Layer 7 of a small transformer language model trained on English Wikipedia (15 layers, counted from 0, width 128).
A neuron's activation on a vector x is GELU(weights . x), where the dot is the dot product.

Input weights of the MLP neurons that the questions are about. A number n stands for (n - 128) times 0.0059.
n38: 159, 136, 133, 112, 202, 137, 84, 175, 122, 58, 149, 71, 124, 152, 131, 130, 135, 144, 151, 100, 119, 146, 134, 89, 125, 121, 93, 101, 82, 113, 69, 129, 105, 125, 106, 194, 135, 141, 80, 131, 121, 83, 202, 122, 96, 120, 158, 163, 170, 81, 139, 130, 87, 107, 89, 195, 78, 128, 114, 89, 133, 165, 139, 151, 138, 158, 96, 129, 118, 73, 191, 109, 115, 176, 124, 109, 119, 143, 166, 180, 117, 110, 129, 111, 132, 118, 98, 114, 107, 131, 139, 150, 133, 130, 190, 114, 85, 190, 150, 169, 125, 129, 138, 104, 129, 40, 164, 76, 145, 174, 223, 111, 184, 115, 140, 117, 58, 108, 103, 118, 80, 137, 93, 118, 172, 121, 105, 152
n86: 95, 60, 157, 49, 150, 104, 115, 130, 127, 154, 90, 154, 163, 144, 149, 151, 107, 140, 106, 198, 70, 122, 155, 155, 182, 87, 156, 149, 174, 160, 153, 141, 89, 135, 185, 216, 204, 142, 166, 115, 137, 163, 134, 140, 117, 161, 153, 154, 75, 141, 110, 120, 97, 70, 93, 121, 80, 88, 87, 147, 171, 104, 115, 165, 129, 57, 146, 120, 145, 108, 109, 131, 129, 153, 112, 121, 122, 122, 77, 105, 79, 112, 165, 94, 73, 152, 154, 66, 76, 131, 146, 83, 144, 89, 105, 129, 100, 84, 180, 185, 100, 137, 150, 148, 161, 150, 167, 89, 90, 131, 170, 159, 98, 136, 93, 67, 119, 113, 136, 111, 137, 144, 104, 132, 117, 159, 125, 121
n125: 129, 105, 121, 126, 84, 119, 147, 135, 121, 113, 116, 139, 103, 117, 179, 114, 225, 115, 69, 162, 197, 112, 117, 92, 85, 142, 166, 163, 154, 103, 84, 124, 147, 134, 202, 143, 107, 180, 112, 66, 133, 164, 185, 155, 131, 93, 121, 118, 125, 108, 143, 123, 141, 182, 127, 71, 158, 150, 88, 150, 158, 99, 166, 114, 102, 114, 147, 120, 193, 146, 163, 136, 129, 94, 157, 83, 144, 80, 120, 121, 114, 114, 136, 72, 120, 151, 176, 112, 104, 90, 115, 107, 115, 66, 83, 187, 148, 129, 84, 112, 127, 118, 128, 181, 155, 118, 127, 113, 116, 150, 106, 141, 114, 102, 110, 96, 190, 122, 133, 172, 112, 105, 155, 147, 183, 87, 164, 108
n169: 176, 115, 173, 88, 98, 111, 165, 161, 163, 159, 94, 124, 104, 133, 129, 120, 119, 144, 92, 104, 163, 124, 122, 105, 131, 98, 160, 60, 114, 93, 175, 139, 96, 83, 181, 98, 153, 139, 119, 166, 109, 165, 144, 98, 125, 159, 107, 84, 145, 83, 108, 142, 223, 190, 141, 161, 131, 164, 83, 82, 141, 142, 55, 138, 95, 127, 144, 130, 113, 130, 140, 132, 126, 152, 78, 184, 181, 138, 180, 153, 137, 136, 131, 144, 144, 134, 125, 111, 168, 135, 120, 145, 130, 108, 151, 101, 122, 143, 103, 170, 181, 137, 46, 161, 166, 116, 115, 101, 66, 155, 96, 143, 173, 57, 113, 110, 103, 163, 73, 157, 109, 82, 127, 152, 158, 88, 121, 131
n356: 122, 127, 137, 111, 140, 111, 146, 110, 138, 174, 55, 130, 90, 100, 107, 74, 114, 134, 180, 163, 111, 163, 71, 124, 85, 135, 139, 145, 104, 124, 106, 90, 187, 111, 103, 128, 131, 136, 129, 116, 89, 72, 112, 76, 154, 142, 122, 143, 184, 190, 107, 114, 126, 177, 141, 96, 94, 99, 149, 100, 177, 96, 171, 118, 153, 171, 67, 141, 156, 127, 109, 187, 151, 182, 164, 59, 150, 146, 175, 145, 179, 106, 145, 178, 123, 101, 140, 154, 150, 108, 162, 86, 142, 119, 117, 185, 102, 7, 92, 122, 180, 165, 100, 139, 126, 162, 116, 108, 183, 105, 82, 168, 120, 93, 179, 156, 106, 113, 174, 92, 137, 160, 84, 134, 121, 108, 147, 94
n418: 208, 150, 112, 88, 149, 141, 199, 85, 142, 132, 111, 139, 126, 81, 112, 141, 141, 153, 172, 125, 145, 60, 134, 209, 173, 129, 143, 131, 113, 146, 52, 159, 76, 119, 109, 134, 94, 111, 116, 140, 164, 181, 104, 69, 185, 87, 153, 118, 135, 129, 53, 136, 138, 168, 139, 120, 129, 61, 116, 101, 173, 155, 178, 149, 135, 113, 47, 121, 98, 164, 158, 116, 188, 152, 104, 97, 187, 131, 143, 90, 176, 159, 154, 98, 124, 103, 104, 136, 163, 105, 134, 129, 127, 167, 147, 92, 158, 120, 145, 102, 144, 166, 134, 72, 73, 184, 109, 126, 96, 147, 157, 149, 137, 139, 123, 105, 43, 138, 110, 132, 106, 102, 127, 107, 106, 64, 163, 110
n426: 187, 164, 137, 120, 130, 66, 104, 160, 86, 181, 89, 157, 152, 114, 93, 148, 111, 156, 174, 159, 146, 125, 144, 125, 104, 174, 150, 158, 160, 88, 141, 27, 125, 147, 74, 106, 141, 150, 125, 161, 81, 127, 155, 120, 95, 104, 135, 49, 124, 105, 118, 112, 71, 146, 153, 186, 145, 142, 149, 164, 129, 146, 137, 116, 89, 119, 156, 140, 179, 163, 84, 156, 141, 112, 117, 146, 137, 131, 108, 59, 126, 151, 123, 73, 125, 125, 171, 102, 130, 107, 141, 127, 131, 137, 129, 152, 102, 92, 109, 129, 124, 71, 126, 151, 83, 137, 138, 164, 120, 124, 152, 141, 145, 101, 216, 137, 76, 102, 92, 86, 157, 124, 181, 139, 158, 138, 125, 112
n495: 113, 92, 178, 138, 206, 57, 146, 169, 154, 143, 133, 133, 121, 127, 172, 106, 92, 111, 120, 100, 143, 151, 131, 90, 153, 129, 27, 100, 103, 139, 133, 69, 147, 106, 142, 143, 86, 74, 149, 149, 178, 172, 22, 65, 103, 128, 132, 119, 122, 104, 128, 87, 105, 123, 133, 127, 191, 144, 191, 88, 142, 155, 138, 83, 110, 59, 198, 207, 189, 134, 94, 65, 158, 96, 89, 129, 100, 90, 63, 103, 121, 114, 183, 86, 159, 115, 225, 239, 188, 102, 150, 122, 121, 232, 70, 189, 69, 161, 98, 134, 124, 156, 61, 156, 87, 123, 110, 139, 128, 139, 40, 128, 110, 96, 164, 82, 199, 123, 120, 88, 92, 115, 124, 101, 163, 38, 217, 171
n504: 159, 104, 147, 119, 71, 137, 97, 158, 92, 126, 116, 187, 124, 98, 140, 78, 170, 116, 129, 109, 98, 117, 151, 105, 189, 161, 152, 162, 109, 131, 105, 112, 73, 121, 134, 118, 144, 115, 94, 83, 80, 76, 188, 177, 163, 135, 183, 145, 115, 157, 137, 135, 116, 188, 91, 95, 104, 121, 156, 104, 84, 173, 116, 97, 155, 132, 97, 103, 138, 143, 82, 191, 89, 96, 124, 123, 205, 169, 182, 147, 188, 161, 104, 118, 83, 67, 99, 72, 89, 112, 152, 192, 166, 115, 114, 164, 112, 107, 166, 104, 161, 127, 136, 77, 104, 137, 98, 107, 120, 152, 192, 179, 183, 118, 129, 96, 103, 189, 85, 180, 109, 122, 120, 135, 153, 95, 101, 146

Each question shows a token from some text and the vector x that enters the MLP there. A number n stands for (n - 128) times 0.042.

" of": 172, 104, 116, 121, 129, 141, 147, 118, 125, 121, 157, 123, 156, 132, 122, 136, 108, 117, 136, 121, 82, 130, 139, 151, 146, 84, 133, 124, 138, 163, 140, 134, 135, 190, 139, 121, 119, 141, 99, 101, 101, 129, 115, 154, 139, 130, 124, 133, 130, 100, 160, 153, 103, 144, 132, 115, 121, 129, 126, 109, 110, 106, 117, 109, 123, 121, 127, 130, 130, 100, 130, 134, 127, 146, 122, 155, 114, 132, 141, 89, 78, 134, 119, 129, 134, 145, 156, 128, 139, 135, 122, 135, 46, 119, 129, 109, 158, 100, 109, 171, 131, 146, 116, 115, 149, 129, 104, 132, 141, 102, 137, 123, 137, 138, 143, 168, 112, 146, 124, 109, 142, 142, 124, 126, 128, 163, 137, 122
The most active neuron and its activation: n86, at about 1.4

" on": 183, 107, 122, 100, 128, 152, 142, 117, 155, 120, 141, 127, 152, 147, 110, 140, 120, 101, 112, 130, 112, 128, 125, 141, 140, 109, 131, 134, 129, 147, 121, 109, 135, 176, 117, 93, 101, 148, 116, 121, 112, 126, 112, 183, 146, 135, 127, 117, 135, 122, 170, 143, 128, 152, 140, 98, 131, 134, 128, 110, 119, 115, 106, 95, 110, 141, 131, 146, 101, 105, 116, 141, 125, 143, 105, 160, 94, 118, 142, 100, 93, 121, 109, 120, 145, 136, 157, 121, 139, 121, 128, 133, 68, 145, 121, 115, 162, 143, 117, 175, 123, 134, 123, 130, 124, 119, 128, 127, 148, 77, 133, 123, 140, 168, 140, 159, 125, 125, 119, 88, 129, 156, 127, 141, 129, 143, 108, 125
Which of these neurons fires most? n426

"el": 141, 112, 119, 123, 127, 129, 103, 146, 155, 114, 162, 126, 144, 147, 121, 138, 123, 117, 133, 141, 115, 121, 161, 166, 128, 89, 127, 155, 129, 136, 113, 92, 134, 185, 123, 130, 110, 168, 97, 105, 95, 132, 102, 156, 157, 135, 113, 91, 143, 113, 148, 139, 109, 112, 134, 111, 127, 126, 133, 131, 117, 118, 131, 103, 108, 135, 148, 144, 85, 98, 128, 124, 128, 166, 148, 156, 107, 136, 125, 108, 100, 131, 109, 142, 137, 131, 138, 89, 101, 119, 111, 140, 90, 110, 119, 88, 155, 160, 113, 169, 122, 156, 127, 153, 139, 163, 105, 138, 140, 80, 146, 138, 145, 142, 130, 160, 127, 139, 94, 121, 121, 153, 149, 107, 128, 154, 118, 152
The three highest activations, in order: n426, n86, n38

"ines": 161, 107, 129, 119, 131, 107, 134, 127, 143, 108, 145, 123, 156, 156, 144, 115, 135, 100, 151, 124, 121, 135, 122, 163, 143, 89, 140, 113, 132, 143, 124, 107, 133, 168, 129, 116, 96, 139, 98, 104, 103, 159, 120, 152, 138, 131, 120, 113, 138, 124, 156, 135, 110, 151, 123, 113, 133, 125, 120, 119, 106, 91, 116, 93, 130, 168, 137, 141, 84, 126, 122, 122, 142, 159, 122, 157, 96, 103, 126, 110, 90, 147, 118, 130, 134, 116, 162, 124, 145, 130, 111, 142, 61, 130, 113, 136, 184, 134, 99, 168, 145, 136, 116, 138, 137, 117, 111, 146, 130, 92, 108, 126, 130, 164, 149, 155, 120, 153, 84, 123, 136, 141, 144, 111, 102, 159, 138, 153
The three highest activations, in order: n495, n169, n426

"im": 127, 119, 113, 116, 112, 153, 146, 132, 132, 120, 126, 116, 130, 113, 161, 116, 140, 119, 157, 116, 104, 130, 133, 151, 156, 109, 144, 134, 117, 167, 128, 131, 108, 158, 148, 123, 108, 138, 123, 85, 99, 137, 107, 156, 142, 108, 130, 145, 149, 94, 140, 164, 143, 145, 141, 94, 119, 105, 142, 125, 127, 73, 137, 94, 127, 155, 92, 154, 93, 83, 132, 137, 144, 180, 125, 151, 109, 121, 139, 122, 71, 146, 114, 119, 147, 118, 158, 122, 147, 103, 121, 152, 80, 127, 100, 137, 163, 133, 99, 130, 138, 137, 138, 122, 130, 152, 104, 134, 140, 92, 121, 129, 142, 141, 139, 167, 150, 137, 99, 122, 119, 142, 174, 132, 116, 130, 110, 130
The three highest activations, in order: n418, n125, n356

" play": 164, 100, 122, 120, 123, 128, 131, 109, 129, 101, 140, 119, 146, 175, 135, 120, 114, 106, 124, 133, 125, 123, 126, 139, 139, 109, 143, 124, 156, 161, 150, 110, 118, 162, 126, 119, 109, 159, 105, 97, 85, 130, 81, 167, 128, 142, 133, 131, 163, 112, 135, 125, 128, 133, 143, 83, 102, 133, 138, 125, 97, 96, 118, 108, 140, 148, 112, 140, 94, 112, 132, 146, 147, 149, 100, 142, 126, 132, 129, 107, 117, 134, 107, 152, 136, 112, 160, 137, 153, 130, 106, 141, 76, 151, 107, 116, 179, 134, 91, 152, 145, 122, 115, 106, 152, 126, 121, 145, 140, 89, 134, 132, 154, 144, 139, 140, 132, 117, 102, 90, 150, 162, 148, 135, 119, 150, 132, 128
Which of these neurons fires most? n356

"er": 149, 123, 112, 127, 123, 149, 151, 109, 132, 92, 133, 154, 141, 169, 141, 107, 117, 89, 132, 132, 126, 107, 129, 156, 123, 100, 153, 114, 138, 159, 136, 99, 122, 174, 127, 121, 89, 144, 117, 69, 108, 134, 108, 148, 135, 109, 119, 147, 135, 130, 132, 157, 102, 131, 147, 106, 141, 122, 132, 127, 136, 122, 136, 120, 113, 141, 131, 155, 94, 123, 127, 148, 151, 128, 149, 155, 133, 115, 156, 100, 74, 116, 107, 142, 141, 118, 183, 115, 123, 125, 130, 135, 106, 131, 99, 75, 197, 140, 90, 152, 131, 142, 134, 108, 129, 157, 91, 126, 133, 85, 137, 150, 143, 113, 119, 143, 116, 122, 109, 114, 143, 159, 140, 126, 138, 130, 129, 149
Which of these neurons fires most? n418

" In": 143, 137, 84, 101, 148, 150, 144, 145, 148, 112, 136, 122, 144, 167, 122, 132, 116, 96, 120, 114, 119, 90, 141, 133, 125, 115, 115, 134, 122, 153, 131, 111, 136, 195, 134, 128, 98, 146, 92, 120, 93, 120, 117, 181, 143, 137, 126, 126, 169, 105, 173, 149, 136, 140, 127, 104, 141, 135, 140, 109, 116, 101, 126, 103, 114, 158, 109, 128, 121, 92, 119, 117, 132, 134, 118, 149, 100, 124, 149, 109, 107, 122, 123, 126, 127, 113, 156, 119, 152, 131, 136, 149, 65, 131, 144, 131, 167, 143, 101, 164, 113, 110, 105, 138, 127, 157, 115, 123, 145, 83, 127, 144, 140, 167, 137, 141, 131, 117, 129, 116, 120, 160, 123, 113, 125, 146, 120, 124
Which of these neurons fires most? n38

"-l": 131, 94, 111, 102, 113, 110, 147, 132, 137, 119, 143, 136, 124, 139, 134, 108, 99, 97, 110, 116, 112, 130, 128, 177, 172, 111, 132, 148, 114, 164, 141, 107, 124, 164, 137, 120, 124, 165, 112, 103, 88, 131, 73, 194, 143, 120, 118, 138, 123, 114, 155, 163, 127, 126, 142, 137, 120, 119, 152, 118, 146, 131, 122, 109, 148, 153, 146, 97, 91, 112, 114, 128, 132, 182, 121, 196, 105, 126, 139, 111, 107, 111, 117, 132, 142, 130, 146, 137, 129, 114, 111, 129, 89, 137, 115, 96, 159, 121, 114, 170, 126, 150, 123, 134, 129, 144, 113, 117, 131, 101, 131, 156, 143, 163, 123, 162, 122, 139, 112, 128, 111, 148, 145, 105, 108, 154, 129, 114
Which of these neurons fires most? n86

" is": 169, 120, 112, 123, 132, 127, 139, 120, 139, 100, 130, 153, 139, 171, 127, 132, 139, 99, 129, 126, 93, 133, 140, 141, 152, 121, 142, 143, 119, 146, 125, 126, 135, 168, 137, 121, 106, 152, 97, 99, 79, 125, 111, 152, 125, 96, 143, 108, 158, 110, 155, 129, 134, 147, 139, 122, 131, 120, 149, 125, 116, 93, 84, 111, 122, 152, 129, 158, 71, 111, 127, 146, 143, 125, 135, 161, 92, 115, 152, 133, 103, 109, 111, 111, 137, 132, 161, 111, 138, 129, 119, 132, 58, 144, 110, 124, 174, 113, 116, 178, 140, 117, 104, 120, 145, 120, 118, 142, 123, 103, 136, 127, 146, 136, 150, 152, 125, 136, 111, 113, 143, 132, 132, 117, 132, 137, 131, 136
Which of these neurons fires most? n426

"le": 143, 105, 85, 112, 121, 126, 138, 114, 128, 115, 167, 111, 122, 145, 123, 103, 126, 120, 120, 112, 123, 139, 150, 140, 136, 111, 124, 157, 135, 111, 125, 127, 141, 184, 144, 135, 91, 159, 102, 86, 115, 131, 101, 140, 166, 138, 128, 137, 149, 136, 125, 121, 137, 152, 148, 97, 120, 138, 133, 120, 102, 101, 130, 97, 113, 137, 97, 149, 80, 88, 122, 142, 147, 132, 116, 192, 136, 135, 163, 118, 124, 121, 133, 134, 125, 115, 144, 108, 110, 130, 126, 128, 85, 134, 127, 99, 203, 128, 100, 144, 149, 149, 137, 137, 134, 170, 98, 118, 138, 73, 139, 157, 149, 149, 122, 142, 110, 125, 114, 100, 142, 146, 151, 128, 147, 139, 135, 121
Which of these neurons fires most? n418

"at": 127, 105, 123, 127, 108, 131, 141, 136, 142, 124, 190, 118, 149, 152, 101, 126, 120, 97, 127, 128, 99, 113, 146, 145, 149, 96, 149, 124, 158, 142, 121, 108, 123, 157, 153, 129, 93, 142, 107, 109, 85, 100, 117, 176, 142, 120, 146, 122, 190, 106, 156, 133, 113, 142, 108, 120, 146, 149, 136, 125, 118, 88, 132, 114, 143, 127, 127, 143, 91, 114, 116, 161, 113, 151, 135, 179, 106, 152, 145, 126, 98, 102, 109, 122, 129, 136, 111, 107, 119, 105, 117, 137, 100, 126, 108, 94, 187, 126, 108, 139, 111, 143, 120, 140, 120, 157, 124, 144, 142, 98, 132, 145, 133, 152, 140, 159, 127, 136, 107, 121, 134, 146, 115, 101, 155, 130, 107, 148
The most active neuron and its activation: n504, at about 1.4

" becom": 147, 126, 95, 104, 126, 116, 142, 88, 157, 95, 141, 119, 133, 189, 145, 137, 142, 88, 128, 133, 94, 116, 126, 146, 127, 118, 131, 138, 139, 160, 125, 123, 125, 176, 141, 131, 100, 139, 118, 105, 54, 127, 129, 166, 140, 121, 130, 114, 143, 86, 176, 125, 133, 145, 146, 108, 137, 138, 145, 133, 120, 100, 113, 131, 127, 144, 115, 156, 101, 109, 128, 142, 126, 140, 134, 150, 107, 117, 111, 120, 83, 119, 100, 140, 148, 130, 156, 128, 128, 134, 111, 126, 72, 157, 107, 117, 178, 117, 110, 155, 129, 122, 106, 126, 135, 131, 126, 147, 131, 68, 128, 142, 141, 148, 154, 157, 132, 132, 102, 131, 147, 136, 139, 122, 123, 141, 137, 128
Which of these neurons fires most? n125

" comp": 140, 115, 95, 112, 122, 140, 142, 120, 142, 116, 150, 116, 151, 170, 126, 120, 137, 110, 137, 119, 127, 142, 117, 135, 141, 114, 153, 123, 119, 160, 122, 120, 119, 181, 135, 107, 100, 134, 119, 92, 91, 105, 94, 149, 162, 118, 140, 141, 136, 125, 163, 123, 124, 136, 155, 102, 116, 125, 147, 111, 136, 51, 116, 123, 116, 148, 121, 129, 89, 111, 109, 150, 122, 182, 110, 147, 103, 115, 138, 125, 107, 130, 120, 153, 168, 132, 173, 140, 146, 125, 100, 135, 76, 130, 112, 116, 152, 124, 117, 158, 146, 144, 123, 134, 111, 137, 115, 112, 147, 87, 133, 132, 114, 144, 151, 158, 131, 140, 95, 127, 119, 152, 168, 113, 136, 157, 106, 114
The most active neuron and its activation: n356, at about 1.8

"ous": 154, 128, 125, 122, 119, 127, 108, 141, 143, 109, 142, 111, 149, 150, 120, 134, 117, 88, 148, 106, 130, 124, 104, 155, 134, 108, 139, 132, 133, 154, 128, 117, 106, 164, 114, 109, 102, 148, 85, 107, 85, 160, 109, 163, 135, 134, 120, 116, 148, 115, 180, 145, 121, 152, 129, 120, 111, 133, 135, 105, 136, 119, 105, 98, 129, 140, 134, 134, 116, 110, 110, 133, 139, 146, 146, 176, 106, 148, 138, 105, 114, 110, 112, 156, 133, 146, 158, 95, 129, 132, 100, 132, 68, 125, 141, 105, 160, 145, 97, 176, 104, 156, 139, 108, 136, 124, 129, 114, 163, 128, 132, 138, 136, 133, 163, 139, 119, 116, 85, 120, 124, 158, 152, 132, 119, 130, 116, 136
The most active neuron and its activation: n38, at about 1.8